Layer 3 of a small transformer language model trained on English Wikipedia (15 layers, counted from 0, width 64).
In attention head 0, each number of a token's query is one row of weights dot the token's vector x plus its bias. The head spreads its attention over the tokens so far by the softmax of query dot key.

Query weights of the head. A number n stands for (n - 128) times 0.003.
q0 (bias 0.004): 132, 144, 150, 146, 101, 95, 157, 94, 136, 164, 125, 111, 118, 182, 77, 120, 130, 107, 101, 113, 126, 164, 120, 139, 135, 101, 107, 115, 119, 164, 101, 108, 86, 153, 101, 143, 121, 101, 156, 129, 167, 96, 125, 81, 143, 133, 185, 139, 160, 154, 127, 113, 117, 155, 87, 169, 138, 114, 114, 124, 130, 70, 118, 141
q1 (bias -0.149): 82, 128, 98, 168, 155, 115, 211, 176, 133, 220, 46, 114, 131, 124, 119, 100, 134, 156, 168, 71, 106, 147, 112, 147, 153, 54, 169, 80, 94, 192, 146, 136, 192, 159, 140, 115, 171, 165, 80, 64, 104, 104, 157, 142, 119, 134, 96, 121, 98, 122, 110, 136, 115, 103, 105, 136, 121, 141, 131, 139, 139, 181, 156, 118
q2 (bias -0.092): 123, 144, 135, 79, 81, 67, 180, 113, 145, 149, 104, 175, 123, 164, 108, 132, 144, 76, 128, 76, 122, 124, 111, 130, 149, 123, 149, 161, 128, 118, 117, 158, 181, 144, 60, 158, 130, 169, 163, 168, 126, 147, 140, 193, 68, 114, 104, 106, 151, 144, 127, 143, 114, 114, 127, 108, 174, 147, 173, 103, 137, 112, 128, 153
q3 (bias -0.047): 144, 132, 184, 119, 76, 79, 149, 126, 114, 159, 124, 134, 173, 159, 99, 131, 136, 137, 116, 133, 114, 102, 112, 137, 108, 107, 113, 164, 151, 106, 160, 107, 105, 112, 156, 162, 107, 110, 190, 134, 142, 127, 117, 131, 141, 119, 176, 104, 156, 95, 105, 95, 140, 134, 110, 68, 132, 132, 143, 104, 173, 115, 139, 135
q4 (bias -0.050): 129, 92, 133, 71, 79, 120, 138, 133, 143, 169, 111, 133, 156, 137, 121, 130, 189, 110, 142, 79, 74, 189, 103, 73, 161, 125, 134, 102, 105, 157, 132, 152, 143, 180, 204, 117, 137, 179, 206, 93, 47, 107, 156, 162, 126, 144, 97, 122, 56, 128, 113, 150, 126, 83, 96, 121, 128, 116, 87, 173, 135, 136, 120, 146
q5 (bias 0.272): 156, 118, 186, 190, 112, 156, 69, 49, 74, 99, 156, 96, 170, 178, 143, 84, 69, 121, 54, 142, 148, 142, 104, 86, 95, 207, 165, 131, 217, 123, 136, 110, 130, 107, 77, 227, 87, 131, 69, 173, 158, 119, 181, 52, 153, 132, 165, 64, 124, 135, 79, 145, 82, 110, 145, 146, 135, 129, 191, 142, 107, 153, 138, 64
q6 (bias 0.253): 140, 190, 61, 138, 72, 159, 146, 53, 130, 198, 85, 117, 117, 139, 110, 119, 130, 103, 135, 117, 128, 110, 95, 186, 162, 181, 141, 90, 107, 129, 113, 99, 166, 118, 107, 161, 133, 90, 90, 151, 148, 160, 160, 122, 172, 131, 125, 87, 129, 146, 125, 166, 134, 129, 162, 93, 118, 209, 180, 131, 142, 156, 83, 64
q7 (bias -0.028): 130, 150, 147, 173, 125, 145, 160, 152, 132, 126, 93, 119, 64, 123, 115, 122, 154, 138, 91, 147, 166, 130, 123, 90, 132, 65, 89, 189, 206, 132, 66, 234, 58, 123, 173, 111, 119, 171, 147, 129, 136, 77, 152, 57, 136, 105, 109, 89, 150, 139, 115, 113, 132, 222, 83, 155, 117, 40, 152, 110, 139, 68, 146, 136
q8 (bias 0.160): 135, 96, 199, 197, 120, 156, 60, 155, 61, 78, 127, 131, 87, 192, 120, 105, 127, 142, 91, 151, 195, 157, 145, 87, 118, 134, 130, 131, 171, 69, 155, 121, 94, 96, 67, 191, 136, 76, 141, 193, 183, 141, 155, 45, 194, 111, 157, 67, 115, 159, 124, 87, 95, 192, 169, 116, 94, 156, 110, 157, 122, 133, 126, 175
q9 (bias -0.012): 97, 129, 126, 145, 139, 131, 93, 127, 90, 98, 111, 86, 154, 147, 133, 141, 129, 179, 150, 147, 209, 154, 214, 75, 139, 100, 63, 147, 134, 103, 94, 127, 65, 212, 152, 122, 150, 131, 101, 163, 152, 150, 105, 84, 156, 89, 178, 38, 139, 185, 127, 127, 96, 213, 138, 112, 161, 107, 126, 130, 150, 71, 97, 138
q10 (bias 0.302): 126, 126, 176, 156, 125, 93, 103, 46, 76, 67, 107, 111, 168, 175, 187, 39, 90, 114, 140, 182, 143, 105, 91, 113, 129, 144, 136, 144, 124, 56, 147, 99, 141, 122, 82, 245, 135, 146, 147, 118, 175, 160, 130, 129, 158, 139, 120, 97, 151, 209, 79, 105, 148, 157, 172, 62, 133, 153, 127, 111, 132, 138, 118, 76
q11 (bias -0.052): 119, 141, 127, 125, 131, 110, 104, 97, 134, 179, 92, 101, 143, 139, 171, 99, 129, 48, 148, 91, 77, 100, 77, 184, 154, 119, 191, 77, 114, 112, 123, 121, 232, 173, 113, 171, 121, 139, 123, 120, 130, 114, 99, 161, 93, 164, 88, 185, 139, 76, 131, 161, 97, 124, 118, 195, 156, 150, 143, 116, 138, 156, 123, 130
q12 (bias 0.013): 89, 165, 120, 117, 86, 97, 117, 127, 133, 145, 66, 109, 125, 203, 131, 157, 148, 145, 179, 97, 124, 132, 114, 174, 138, 148, 66, 109, 87, 58, 112, 120, 207, 123, 68, 168, 133, 128, 123, 177, 108, 124, 117, 141, 134, 128, 125, 173, 139, 146, 68, 148, 166, 123, 107, 166, 101, 178, 190, 76, 158, 111, 131, 124
q13 (bias 0.089): 151, 110, 109, 168, 140, 182, 79, 192, 70, 137, 168, 155, 124, 174, 155, 193, 142, 148, 72, 215, 189, 132, 184, 86, 99, 137, 42, 183, 195, 153, 186, 210, 63, 30, 195, 74, 81, 52, 136, 109, 157, 147, 133, 107, 155, 89, 116, 72, 205, 80, 150, 123, 128, 106, 94, 102, 169, 110, 134, 159, 67, 89, 135, 116
q14 (bias 0.161): 115, 148, 119, 166, 118, 141, 93, 61, 92, 126, 183, 73, 157, 157, 146, 92, 106, 149, 153, 188, 124, 98, 104, 140, 125, 164, 116, 171, 200, 92, 77, 119, 92, 138, 81, 169, 103, 178, 113, 131, 212, 134, 141, 139, 100, 129, 170, 135, 115, 150, 126, 73, 80, 168, 139, 106, 143, 169, 164, 126, 161, 113, 111, 108
q15 (bias 0.022): 205, 99, 154, 86, 106, 138, 110, 160, 158, 138, 205, 124, 129, 117, 104, 150, 114, 134, 71, 146, 127, 173, 166, 114, 90, 122, 138, 107, 122, 155, 123, 137, 118, 85, 174, 129, 88, 96, 176, 102, 120, 86, 145, 128, 119, 87, 139, 84, 169, 137, 125, 132, 143, 99, 108, 145, 112, 50, 133, 101, 121, 176, 162, 53
q16 (bias 0.025): 82, 134, 130, 128, 150, 172, 132, 98, 98, 179, 191, 120, 63, 179, 88, 118, 154, 97, 147, 136, 145, 114, 128, 128, 149, 129, 84, 142, 103, 179, 63, 142, 103, 167, 148, 129, 124, 165, 127, 103, 98, 88, 148, 129, 146, 112, 115, 59, 138, 89, 115, 172, 146, 115, 142, 122, 170, 169, 151, 159, 90, 168, 133, 86
q17 (bias -0.175): 144, 123, 154, 81, 133, 109, 133, 177, 158, 136, 14, 169, 33, 163, 59, 176, 184, 128, 179, 129, 181, 179, 201, 75, 108, 89, 155, 131, 250, 211, 174, 171, 46, 120, 144, 43, 93, 103, 162, 114, 58, 164, 183, 112, 88, 67, 164, 79, 165, 108, 133, 72, 176, 116, 29, 168, 191, 33, 97, 166, 108, 64, 112, 181
q18 (bias 0.170): 206, 137, 177, 174, 157, 137, 75, 109, 120, 96, 142, 122, 86, 119, 133, 123, 144, 136, 166, 188, 165, 106, 135, 153, 110, 187, 146, 93, 191, 130, 85, 157, 95, 129, 134, 76, 83, 144, 181, 135, 176, 113, 131, 89, 197, 115, 190, 121, 105, 143, 83, 108, 171, 139, 137, 96, 90, 105, 108, 135, 94, 94, 109, 74
q19 (bias -0.094): 171, 77, 137, 160, 124, 154, 120, 86, 159, 94, 112, 119, 92, 126, 54, 178, 151, 111, 119, 138, 171, 163, 157, 97, 88, 135, 113, 140, 163, 133, 145, 179, 96, 93, 175, 76, 114, 181, 170, 142, 149, 149, 88, 70, 158, 97, 140, 89, 137, 77, 119, 126, 134, 168, 127, 176, 178, 52, 172, 140, 77, 92, 98, 140
q20 (bias -0.081): 110, 155, 122, 104, 70, 151, 146, 148, 172, 97, 169, 120, 131, 98, 109, 151, 150, 126, 132, 147, 107, 149, 132, 142, 90, 127, 137, 136, 133, 121, 135, 187, 124, 114, 104, 121, 115, 140, 73, 141, 105, 126, 128, 124, 153, 60, 129, 134, 96, 130, 103, 121, 99, 176, 64, 175, 150, 118, 158, 114, 193, 127, 134, 91
q21 (bias -0.048): 122, 91, 94, 91, 80, 124, 152, 149, 144, 169, 108, 143, 115, 155, 87, 165, 117, 118, 123, 78, 89, 127, 113, 121, 143, 110, 149, 82, 137, 152, 169, 95, 134, 161, 124, 123, 138, 149, 183, 158, 157, 118, 113, 186, 109, 145, 125, 157, 146, 75, 203, 122, 136, 125, 146, 163, 84, 119, 93, 129, 128, 152, 116, 109
q22 (bias -0.173): 143, 86, 154, 106, 145, 84, 111, 178, 127, 155, 117, 159, 122, 147, 149, 167, 182, 131, 119, 112, 124, 73, 94, 142, 134, 115, 147, 111, 151, 126, 95, 167, 186, 125, 119, 125, 171, 129, 154, 104, 67, 126, 89, 101, 147, 94, 158, 128, 109, 140, 93, 157, 124, 140, 131, 138, 111, 75, 159, 122, 73, 111, 145, 158
q23 (bias 0.183): 151, 148, 159, 124, 73, 123, 115, 73, 74, 144, 159, 95, 156, 99, 110, 82, 66, 96, 93, 201, 99, 104, 128, 183, 133, 179, 120, 142, 165, 102, 150, 88, 151, 168, 101, 163, 137, 161, 111, 100, 162, 118, 150, 114, 142, 154, 149, 42, 58, 111, 92, 124, 53, 144, 201, 87, 92, 178, 177, 142, 161, 161, 192, 128
q24 (bias -0.251): 81, 131, 114, 115, 140, 178, 225, 223, 176, 210, 75, 172, 77, 107, 104, 151, 170, 90, 140, 82, 97, 138, 168, 144, 126, 44, 146, 98, 119, 182, 113, 90, 143, 87, 183, 30, 94, 146, 138, 100, 64, 146, 184, 171, 107, 107, 88, 200, 130, 58, 164, 94, 141, 119, 107, 149, 120, 83, 89, 181, 95, 143, 156, 161
q25 (bias -0.007): 84, 182, 97, 166, 163, 163, 127, 158, 166, 102, 77, 118, 124, 171, 159, 120, 185, 117, 40, 103, 134, 115, 132, 63, 112, 111, 122, 91, 138, 146, 176, 147, 57, 112, 95, 118, 87, 123, 149, 152, 176, 58, 129, 110, 166, 166, 144, 114, 179, 149, 178, 71, 117, 201, 114, 117, 131, 129, 168, 160, 102, 83, 118, 103
q26 (bias -0.200): 116, 139, 65, 71, 124, 121, 136, 151, 160, 226, 126, 114, 98, 88, 111, 174, 174, 149, 143, 79, 158, 183, 128, 152, 122, 88, 158, 134, 89, 157, 150, 77, 183, 160, 166, 47, 118, 114, 147, 106, 90, 160, 123, 162, 62, 106, 115, 131, 105, 128, 138, 139, 170, 90, 113, 185, 147, 118, 120, 73, 140, 125, 160, 149
q27 (bias 0.190): 93, 122, 143, 106, 84, 130, 157, 122, 117, 110, 105, 126, 202, 164, 151, 57, 123, 99, 134, 123, 143, 150, 86, 149, 172, 165, 137, 86, 71, 150, 124, 75, 159, 70, 64, 190, 139, 135, 104, 104, 134, 130, 120, 168, 115, 169, 127, 186, 103, 144, 110, 115, 107, 134, 138, 138, 108, 154, 166, 141, 132, 142, 134, 130
q28 (bias 0.169): 142, 120, 128, 156, 117, 81, 161, 167, 95, 114, 134, 158, 154, 157, 111, 80, 136, 139, 129, 156, 167, 77, 47, 71, 169, 174, 139, 133, 157, 91, 168, 118, 175, 103, 59, 159, 119, 119, 119, 160, 191, 128, 124, 107, 151, 144, 132, 126, 61, 201, 100, 139, 115, 93, 93, 142, 147, 151, 117, 122, 124, 128, 118, 153
q29 (bias 0.208): 147, 163, 190, 119, 99, 147, 127, 64, 105, 87, 128, 149, 126, 159, 114, 39, 66, 86, 100, 213, 124, 49, 82, 97, 194, 175, 101, 180, 171, 106, 140, 82, 103, 141, 126, 186, 91, 72, 142, 138, 188, 166, 94, 105, 129, 148, 126, 153, 82, 143, 130, 146, 137, 58, 200, 141, 142, 111, 155, 134, 120, 188, 119, 142
q30 (bias -0.251): 170, 123, 95, 119, 134, 112, 134, 114, 123, 166, 106, 138, 100, 80, 162, 138, 158, 107, 152, 163, 114, 164, 205, 124, 104, 84, 96, 124, 189, 194, 90, 200, 73, 115, 157, 125, 94, 156, 118, 94, 79, 53, 209, 155, 155, 60, 186, 133, 141, 129, 82, 140, 120, 154, 42, 167, 137, 101, 135, 97, 73, 59, 131, 154
q31 (bias -0.049): 121, 113, 82, 109, 149, 111, 144, 151, 143, 199, 118, 119, 85, 125, 87, 133, 135, 86, 171, 123, 81, 113, 128, 171, 173, 136, 145, 101, 79, 128, 142, 119, 166, 139, 101, 111, 150, 129, 142, 56, 92, 101, 108, 158, 84, 142, 92, 144, 122, 146, 121, 99, 130, 58, 129, 146, 137, 97, 159, 151, 97, 207, 126, 143

Each question shows a short text with each token's key, already scaled and adjusted for position as the last token sees it. A number n stands for (n - 128) times 0.0073.

Then comes the last token's vector x. A number n stands for (n - 128) times 0.031.

0 " January": 112, 169, 124, 106, 172, 56, 81, 142, 75, 107, 62, 116, 112, 148, 109, 134, 145, 202, 142, 148, 114, 152, 120, 82, 189, 118, 150, 114, 102, 68, 162, 146
1 " ": 119, 161, 144, 134, 176, 36, 56, 131, 63, 93, 49, 136, 118, 162, 85, 139, 134, 201, 117, 139, 115, 156, 137, 48, 206, 116, 146, 102, 99, 55, 154, 148
2 "1": 121, 161, 151, 140, 174, 35, 49, 133, 74, 99, 52, 139, 121, 160, 82, 140, 135, 198, 110, 141, 117, 159, 147, 46, 195, 112, 144, 96, 102, 54, 154, 148
3 "4": 118, 161, 140, 135, 171, 39, 47, 123, 66, 98, 42, 141, 122, 158, 84, 142, 135, 199, 115, 130, 119, 157, 148, 47, 198, 114, 148, 95, 102, 52, 156, 151
4 ",": 122, 178, 149, 127, 177, 28, 54, 132, 69, 95, 49, 141, 132, 142, 69, 127, 136, 198, 102, 135, 111, 154, 149, 31, 208, 124, 149, 100, 95, 46, 148, 153
5 " ": 119, 170, 145, 133, 179, 29, 58, 122, 56, 87, 44, 144, 127, 153, 75, 140, 131, 199, 106, 130, 113, 161, 138, 45, 213, 111, 156, 105, 96, 56, 153, 158
6 "2": 121, 163, 146, 135, 176, 35, 54, 117, 67, 96, 43, 147, 131, 148, 73, 140, 131, 196, 102, 131, 121, 163, 150, 44, 201, 108, 155, 101, 101, 51, 153, 154
7 "0": 120, 166, 146, 137, 177, 29, 53, 120, 65, 92, 47, 145, 138, 144, 71, 144, 126, 196, 104, 131, 122, 169, 142, 42, 207, 115, 158, 101, 96, 52, 151, 153
x: 155, 189, 65, 106, 77, 149, 174, 127, 149, 140, 102, 77, 138, 126, 113, 78, 70, 130, 126, 145, 115, 203, 129, 190, 213, 196, 103, 106, 152, 143, 105, 91, 169, 87, 161, 86, 119, 154, 113, 78, 98, 177, 141, 182, 151, 119, 59, 133, 71, 163, 162, 89, 166, 84, 184, 81, 124, 151, 115, 145, 106, 110, 92, 166
Which token does the last token look at most, and with what share of its attention? 5 " ", with about 30%

0 "3": 113, 164, 123, 105, 169, 59, 82, 128, 78, 107, 56, 116, 118, 153, 116, 130, 145, 203, 139, 136, 108, 149, 115, 73, 192, 115, 157, 121, 105, 66, 157, 146
1 "3": 117, 153, 142, 135, 163, 39, 48, 121, 73, 102, 48, 131, 130, 163, 89, 140, 137, 198, 114, 125, 118, 153, 143, 41, 195, 115, 148, 99, 103, 52, 150, 146
2 ";": 123, 173, 151, 143, 175, 41, 54, 126, 67, 91, 51, 145, 142, 147, 72, 132, 136, 198, 93, 132, 115, 160, 138, 28, 208, 135, 150, 103, 102, 53, 147, 151
3 " ": 118, 165, 143, 138, 175, 34, 60, 119, 58, 86, 43, 140, 132, 157, 78, 138, 133, 196, 100, 128, 114, 161, 134, 42, 213, 115, 154, 107, 97, 56, 146, 154
4 "4": 118, 162, 142, 139, 171, 39, 51, 116, 63, 92, 38, 143, 133, 151, 80, 141, 133, 195, 103, 123, 121, 158, 146, 43, 206, 115, 152, 101, 101, 51, 151, 153
5 "3": 117, 161, 145, 137, 169, 33, 52, 115, 65, 93, 41, 141, 138, 151, 79, 139, 134, 195, 100, 121, 119, 159, 146, 39, 205, 110, 157, 102, 101, 54, 148, 155
6 ",": 121, 183, 148, 129, 174, 28, 57, 122, 66, 87, 45, 142, 144, 139, 65, 129, 134, 197, 89, 122, 112, 156, 146, 27, 218, 124, 153, 109, 93, 45, 144, 160
7 " ": 117, 172, 143, 135, 177, 30, 62, 113, 53, 82, 41, 146, 137, 149, 73, 139, 131, 193, 94, 120, 113, 163, 135, 42, 217, 109, 159, 111, 95, 58, 146, 162
x: 146, 213, 21, 88, 62, 140, 174, 122, 124, 114, 117, 102, 140, 90, 112, 80, 128, 138, 145, 163, 121, 182, 177, 204, 207, 175, 111, 119, 165, 142, 125, 73, 142, 92, 138, 101, 141, 150, 154, 55, 110, 189, 153, 136, 140, 161, 85, 155, 64, 151, 100, 85, 132, 79, 182, 107, 123, 152, 114, 159, 94, 116, 102, 136
To which token does the last token give the most attention? 0 "3"

0 "ms": 115, 177, 118, 100, 174, 57, 81, 145, 80, 110, 52, 114, 111, 151, 118, 134, 146, 211, 145, 147, 117, 151, 113, 79, 200, 118, 159, 115, 105, 62, 168, 154
1 " used": 131, 175, 131, 121, 179, 29, 56, 141, 77, 105, 44, 137, 131, 139, 92, 116, 144, 203, 116, 129, 136, 152, 143, 59, 220, 125, 149, 113, 100, 50, 163, 152
2 " in": 119, 174, 141, 123, 166, 15, 48, 145, 74, 102, 42, 139, 127, 126, 83, 131, 139, 193, 114, 125, 120, 156, 160, 47, 215, 126, 148, 94, 102, 59, 147, 169
3 " column": 112, 180, 139, 125, 185, 33, 54, 143, 65, 91, 48, 150, 141, 127, 72, 127, 125, 177, 104, 138, 134, 154, 147, 59, 214, 115, 147, 102, 91, 46, 161, 155
4 "-st": 111, 187, 137, 120, 184, 46, 49, 135, 61, 86, 47, 155, 135, 126, 84, 129, 135, 188, 111, 127, 138, 159, 139, 58, 220, 112, 145, 107, 94, 59, 144, 157
5 "ore": 116, 181, 150, 119, 172, 33, 47, 140, 61, 86, 43, 149, 135, 123, 90, 139, 135, 185, 109, 126, 133, 157, 146, 58, 218, 100, 156, 110, 96, 61, 162, 163
6 ".\n\n": 122, 207, 155, 95, 178, 41, 66, 128, 69, 85, 37, 161, 138, 108, 75, 115, 144, 194, 112, 113, 119, 160, 148, 61, 225, 120, 150, 129, 103, 52, 166, 169
7 "For": 121, 186, 139, 125, 182, 35, 59, 117, 62, 77, 40, 164, 141, 107, 81, 138, 136, 191, 119, 114, 127, 171, 153, 72, 214, 109, 159, 109, 93, 61, 157, 180
x: 141, 160, 86, 137, 92, 131, 230, 95, 126, 144, 83, 113, 143, 126, 128, 49, 80, 89, 136, 166, 100, 197, 140, 158, 183, 162, 144, 118, 171, 92, 130, 86, 200, 140, 133, 114, 140, 145, 126, 63, 127, 179, 126, 159, 156, 142, 87, 162, 23, 187, 144, 119, 153, 89, 179, 67, 94, 128, 159, 140, 87, 95, 120, 108
Which token does the last token look at most, and with what share of its attention? 6 ".\n\n", with about 40%

0 "F": 110, 169, 118, 98, 167, 65, 90, 136, 82, 110, 62, 117, 116, 148, 122, 128, 149, 202, 148, 137, 116, 147, 112, 78, 194, 113, 151, 122, 104, 69, 157, 146
1 "ile": 116, 170, 147, 130, 157, 41, 48, 140, 69, 108, 58, 143, 131, 152, 96, 141, 144, 193, 114, 131, 130, 152, 142, 51, 197, 114, 131, 103, 91, 58, 158, 151
2 " part": 122, 171, 139, 126, 173, 22, 60, 143, 60, 103, 52, 144, 132, 143, 94, 122, 135, 196, 133, 127, 117, 156, 146, 48, 205, 118, 141, 97, 91, 47, 160, 154
3 "itions": 119, 173, 153, 119, 160, 34, 56, 142, 64, 100, 41, 154, 138, 144, 88, 128, 138, 191, 104, 133, 135, 150, 142, 55, 205, 103, 146, 108, 96, 54, 164, 155
4 " the": 121, 174, 145, 127, 168, 25, 63, 145, 54, 96, 48, 148, 141, 136, 76, 132, 147, 184, 114, 128, 119, 154, 139, 58, 216, 110, 142, 107, 85, 69, 163, 158
5 " data": 115, 174, 149, 120, 192, 33, 62, 121, 68, 90, 45, 149, 142, 138, 72, 125, 130, 193, 99, 128, 128, 154, 148, 62, 216, 124, 146, 123, 96, 60, 170, 163
6 " ": 111, 170, 141, 120, 170, 29, 63, 115, 49, 83, 42, 145, 130, 143, 78, 134, 134, 184, 108, 119, 111, 157, 134, 49, 215, 109, 155, 116, 95, 63, 155, 161
7 "vert": 113, 195, 130, 119, 173, 42, 53, 126, 67, 92, 35, 161, 134, 137, 81, 130, 139, 190, 99, 120, 135, 157, 144, 64, 222, 106, 151, 111, 99, 45, 158, 167
x: 137, 150, 70, 136, 71, 161, 185, 92, 144, 117, 92, 100, 164, 153, 125, 63, 78, 119, 148, 134, 93, 169, 117, 208, 177, 162, 121, 122, 147, 105, 137, 79, 198, 111, 184, 85, 113, 151, 129, 68, 151, 155, 192, 192, 163, 155, 45, 124, 51, 173, 91, 103, 193, 72, 149, 101, 116, 130, 147, 138, 122, 113, 113, 116
To which token does the last token give the most attention? 6 " "

0 " city": 113, 167, 122, 101, 173, 55, 85, 142, 76, 109, 56, 121, 119, 147, 122, 129, 146, 200, 138, 141, 108, 151, 114, 81, 194, 112, 156, 124, 99, 70, 168, 151
1 "'s": 121, 176, 142, 131, 165, 25, 47, 148, 62, 100, 46, 145, 139, 137, 92, 127, 157, 197, 112, 133, 118, 154, 147, 48, 213, 113, 141, 103, 88, 60, 161, 158
2 " population": 116, 154, 153, 128, 179, 26, 62, 131, 66, 95, 45, 145, 156, 140, 92, 134, 121, 196, 112, 132, 125, 157, 151, 47, 211, 131, 152, 127, 96, 49, 173, 162
3 " was": 115, 160, 139, 129, 173, 15, 63, 140, 75, 86, 33, 136, 149, 129, 92, 110, 139, 191, 101, 129, 119, 155, 141, 49, 231, 128, 153, 126, 78, 47, 154, 157
4 " ": 106, 160, 138, 127, 169, 28, 57, 117, 53, 80, 40, 137, 133, 150, 82, 131, 130, 181, 104, 127, 114, 155, 139, 50, 217, 117, 154, 116, 95, 62, 151, 158
5 "9": 109, 165, 139, 135, 165, 23, 49, 116, 57, 79, 37, 143, 139, 146, 73, 133, 131, 186, 104, 128, 120, 155, 148, 53, 214, 112, 156, 109, 92, 52, 160, 155
6 "5": 105, 168, 134, 128, 166, 24, 47, 114, 56, 86, 32, 139, 136, 144, 82, 135, 133, 185, 102, 124, 118, 159, 145, 47, 217, 114, 157, 111, 95, 54, 153, 159
7 ",": 111, 178, 147, 119, 170, 20, 59, 121, 61, 85, 42, 142, 149, 130, 73, 119, 129, 185, 92, 123, 114, 151, 148, 35, 223, 128, 153, 119, 90, 51, 151, 161
x: 123, 178, 78, 77, 80, 164, 172, 68, 115, 143, 102, 140, 138, 98, 126, 95, 70, 148, 129, 162, 45, 174, 142, 165, 238, 175, 102, 117, 132, 158, 112, 72, 153, 85, 195, 101, 141, 158, 144, 97, 124, 186, 117, 187, 137, 146, 93, 135, 65, 159, 83, 80, 125, 77, 172, 118, 99, 151, 139, 138, 118, 168, 143, 138
Which token does the last token look at most, and with what share of its attention? 4 " ", with about 20%

0 ".": 118, 186, 127, 101, 177, 59, 81, 133, 81, 103, 51, 122, 115, 139, 106, 128, 153, 204, 137, 134, 112, 150, 120, 74, 200, 124, 153, 121, 100, 52, 163, 151
1 " The": 133, 172, 149, 139, 181, 38, 64, 145, 62, 89, 47, 147, 132, 147, 70, 148, 149, 195, 107, 134, 122, 157, 140, 65, 208, 116, 143, 103, 90, 62, 159, 155
2 " following": 120, 169, 143, 127, 187, 25, 48, 137, 86, 100, 51, 147, 131, 123, 78, 127, 124, 209, 115, 128, 124, 162, 171, 50, 208, 112, 160, 109, 100, 55, 158, 158
3 " census": 116, 156, 156, 118, 183, 22, 60, 128, 63, 94, 42, 154, 159, 126, 83, 130, 128, 192, 109, 132, 110, 159, 161, 45, 203, 112, 162, 122, 96, 59, 164, 170
4 " in": 109, 172, 142, 121, 166, 14, 54, 132, 78, 89, 31, 137, 136, 124, 79, 128, 136, 181, 97, 117, 108, 159, 165, 47, 225, 120, 152, 112, 88, 52, 141, 172
5 " ": 106, 163, 142, 126, 173, 28, 57, 113, 55, 77, 40, 146, 134, 146, 80, 136, 129, 175, 97, 121, 112, 158, 142, 50, 219, 112, 157, 119, 88, 60, 149, 161
6 "2": 109, 161, 143, 126, 172, 30, 56, 108, 64, 86, 35, 149, 139, 141, 76, 135, 129, 177, 93, 126, 120, 162, 151, 49, 211, 108, 160, 114, 91, 52, 152, 158
7 "0": 108, 164, 143, 129, 174, 23, 54, 111, 61, 84, 40, 145, 145, 137, 74, 140, 123, 180, 95, 125, 121, 168, 142, 47, 216, 114, 163, 113, 87, 53, 150, 157
x: 144, 181, 77, 109, 79, 152, 171, 124, 133, 151, 106, 82, 135, 127, 109, 64, 56, 129, 124, 150, 108, 204, 128, 191, 214, 187, 96, 100, 156, 152, 97, 76, 173, 106, 147, 76, 122, 169, 99, 65, 91, 170, 137, 188, 153, 127, 77, 134, 69, 156, 159, 88, 156, 82, 188, 97, 138, 161, 118, 154, 108, 128, 114, 158
Which token does the last token look at most, and with what share of its attention? 5 " ", with about 30%

0 " is": 123, 170, 122, 110, 177, 46, 83, 145, 80, 111, 47, 123, 119, 139, 116, 123, 153, 200, 131, 146, 108, 150, 115, 75, 200, 126, 157, 117, 93, 63, 161, 150
1 " a": 122, 165, 142, 142, 176, 33, 61, 146, 76, 114, 59, 145, 128, 147, 88, 133, 149, 189, 100, 143, 124, 152, 148, 53, 216, 127, 129, 104, 87, 76, 155, 159
2 " large": 120, 172, 146, 134, 183, 28, 47, 141, 74, 97, 50, 144, 141, 140, 86, 138, 133, 188, 111, 132, 127, 153, 152, 56, 214, 115, 148, 111, 92, 53, 162, 157
3 " dam": 110, 174, 140, 123, 188, 27, 50, 126, 79, 96, 64, 141, 136, 135, 85, 120, 134, 192, 111, 128, 108, 145, 143, 53, 207, 110, 145, 104, 91, 55, 167, 161
4 " (": 116, 178, 149, 120, 162, 24, 54, 128, 61, 85, 40, 148, 139, 121, 81, 123, 128, 186, 92, 124, 118, 160, 138, 45, 215, 125, 153, 99, 97, 58, 153, 158
5 "J": 111, 175, 143, 129, 168, 33, 51, 131, 54, 79, 50, 155, 144, 123, 78, 137, 139, 181, 105, 142, 129, 151, 139, 49, 210, 107, 159, 104, 97, 67, 142, 159
6 "iro": 111, 182, 151, 131, 181, 41, 51, 136, 52, 87, 56, 150, 139, 113, 81, 139, 127, 187, 103, 127, 127, 151, 138, 56, 209, 122, 144, 100, 94, 66, 159, 159
7 "ft": 122, 184, 144, 124, 177, 35, 49, 124, 62, 86, 36, 153, 135, 118, 87, 140, 129, 190, 100, 129, 137, 171, 142, 61, 222, 109, 154, 114, 94, 54, 156, 168
x: 136, 181, 85, 122, 94, 171, 190, 96, 147, 112, 84, 116, 157, 102, 100, 60, 73, 125, 157, 152, 80, 180, 108, 211, 194, 158, 111, 117, 151, 93, 143, 83, 174, 98, 138, 78, 135, 149, 140, 55, 123, 159, 171, 139, 143, 152, 88, 140, 47, 187, 134, 114, 159, 67, 190, 80, 146, 159, 155, 138, 85, 117, 119, 154
To which token does the last token give the most attention? 5 "J"

0 " ": 116, 168, 130, 108, 174, 59, 84, 134, 75, 99, 55, 123, 117, 148, 112, 129, 140, 203, 133, 141, 111, 150, 115, 71, 202, 116, 154, 123, 102, 65, 159, 145
1 "4": 121, 155, 144, 138, 168, 48, 49, 123, 69, 95, 45, 141, 125, 156, 88, 141, 135, 195, 117, 130, 124, 152, 148, 49, 198, 118, 141, 98, 106, 52, 154, 147
2 "3": 119, 154, 146, 136, 168, 40, 49, 121, 71, 95, 47, 138, 131, 155, 85, 140, 134, 196, 111, 128, 121, 154, 147, 43, 199, 112, 149, 98, 104, 54, 151, 149
3 " |": 122, 175, 155, 137, 177, 29, 55, 131, 66, 92, 45, 150, 140, 146, 68, 128, 125, 195, 89, 131, 122, 160, 145, 33, 206, 128, 150, 102, 108, 46, 144, 149
4 " ": 119, 165, 147, 139, 178, 37, 60, 118, 57, 82, 45, 146, 133, 152, 76, 140, 130, 195, 99, 127, 117, 160, 139, 43, 215, 112, 154, 108, 97, 57, 148, 156
5 "4": 120, 163, 144, 139, 173, 42, 52, 116, 63, 88, 39, 149, 134, 147, 79, 141, 132, 194, 103, 121, 123, 158, 150, 45, 207, 112, 151, 102, 101, 53, 152, 155
6 "4": 118, 165, 143, 138, 173, 39, 52, 114, 61, 88, 38, 149, 136, 147, 78, 141, 132, 193, 101, 118, 122, 159, 148, 44, 208, 111, 153, 103, 101, 53, 152, 157
7 " |\n": 121, 191, 157, 133, 182, 45, 71, 122, 76, 89, 49, 156, 153, 132, 75, 125, 129, 212, 107, 104, 113, 162, 148, 52, 220, 113, 158, 116, 107, 46, 154, 163
x: 127, 220, 48, 89, 96, 139, 189, 78, 122, 142, 104, 92, 142, 110, 89, 86, 92, 114, 162, 195, 99, 149, 156, 170, 180, 166, 122, 119, 152, 118, 116, 56, 142, 102, 196, 140, 163, 134, 151, 105, 107, 169, 100, 165, 177, 158, 43, 117, 71, 221, 123, 80, 164, 95, 138, 107, 114, 119, 130, 123, 121, 145, 121, 132
Which two tokens does the last token look at most, in order? 0 " ", 7 " |\n"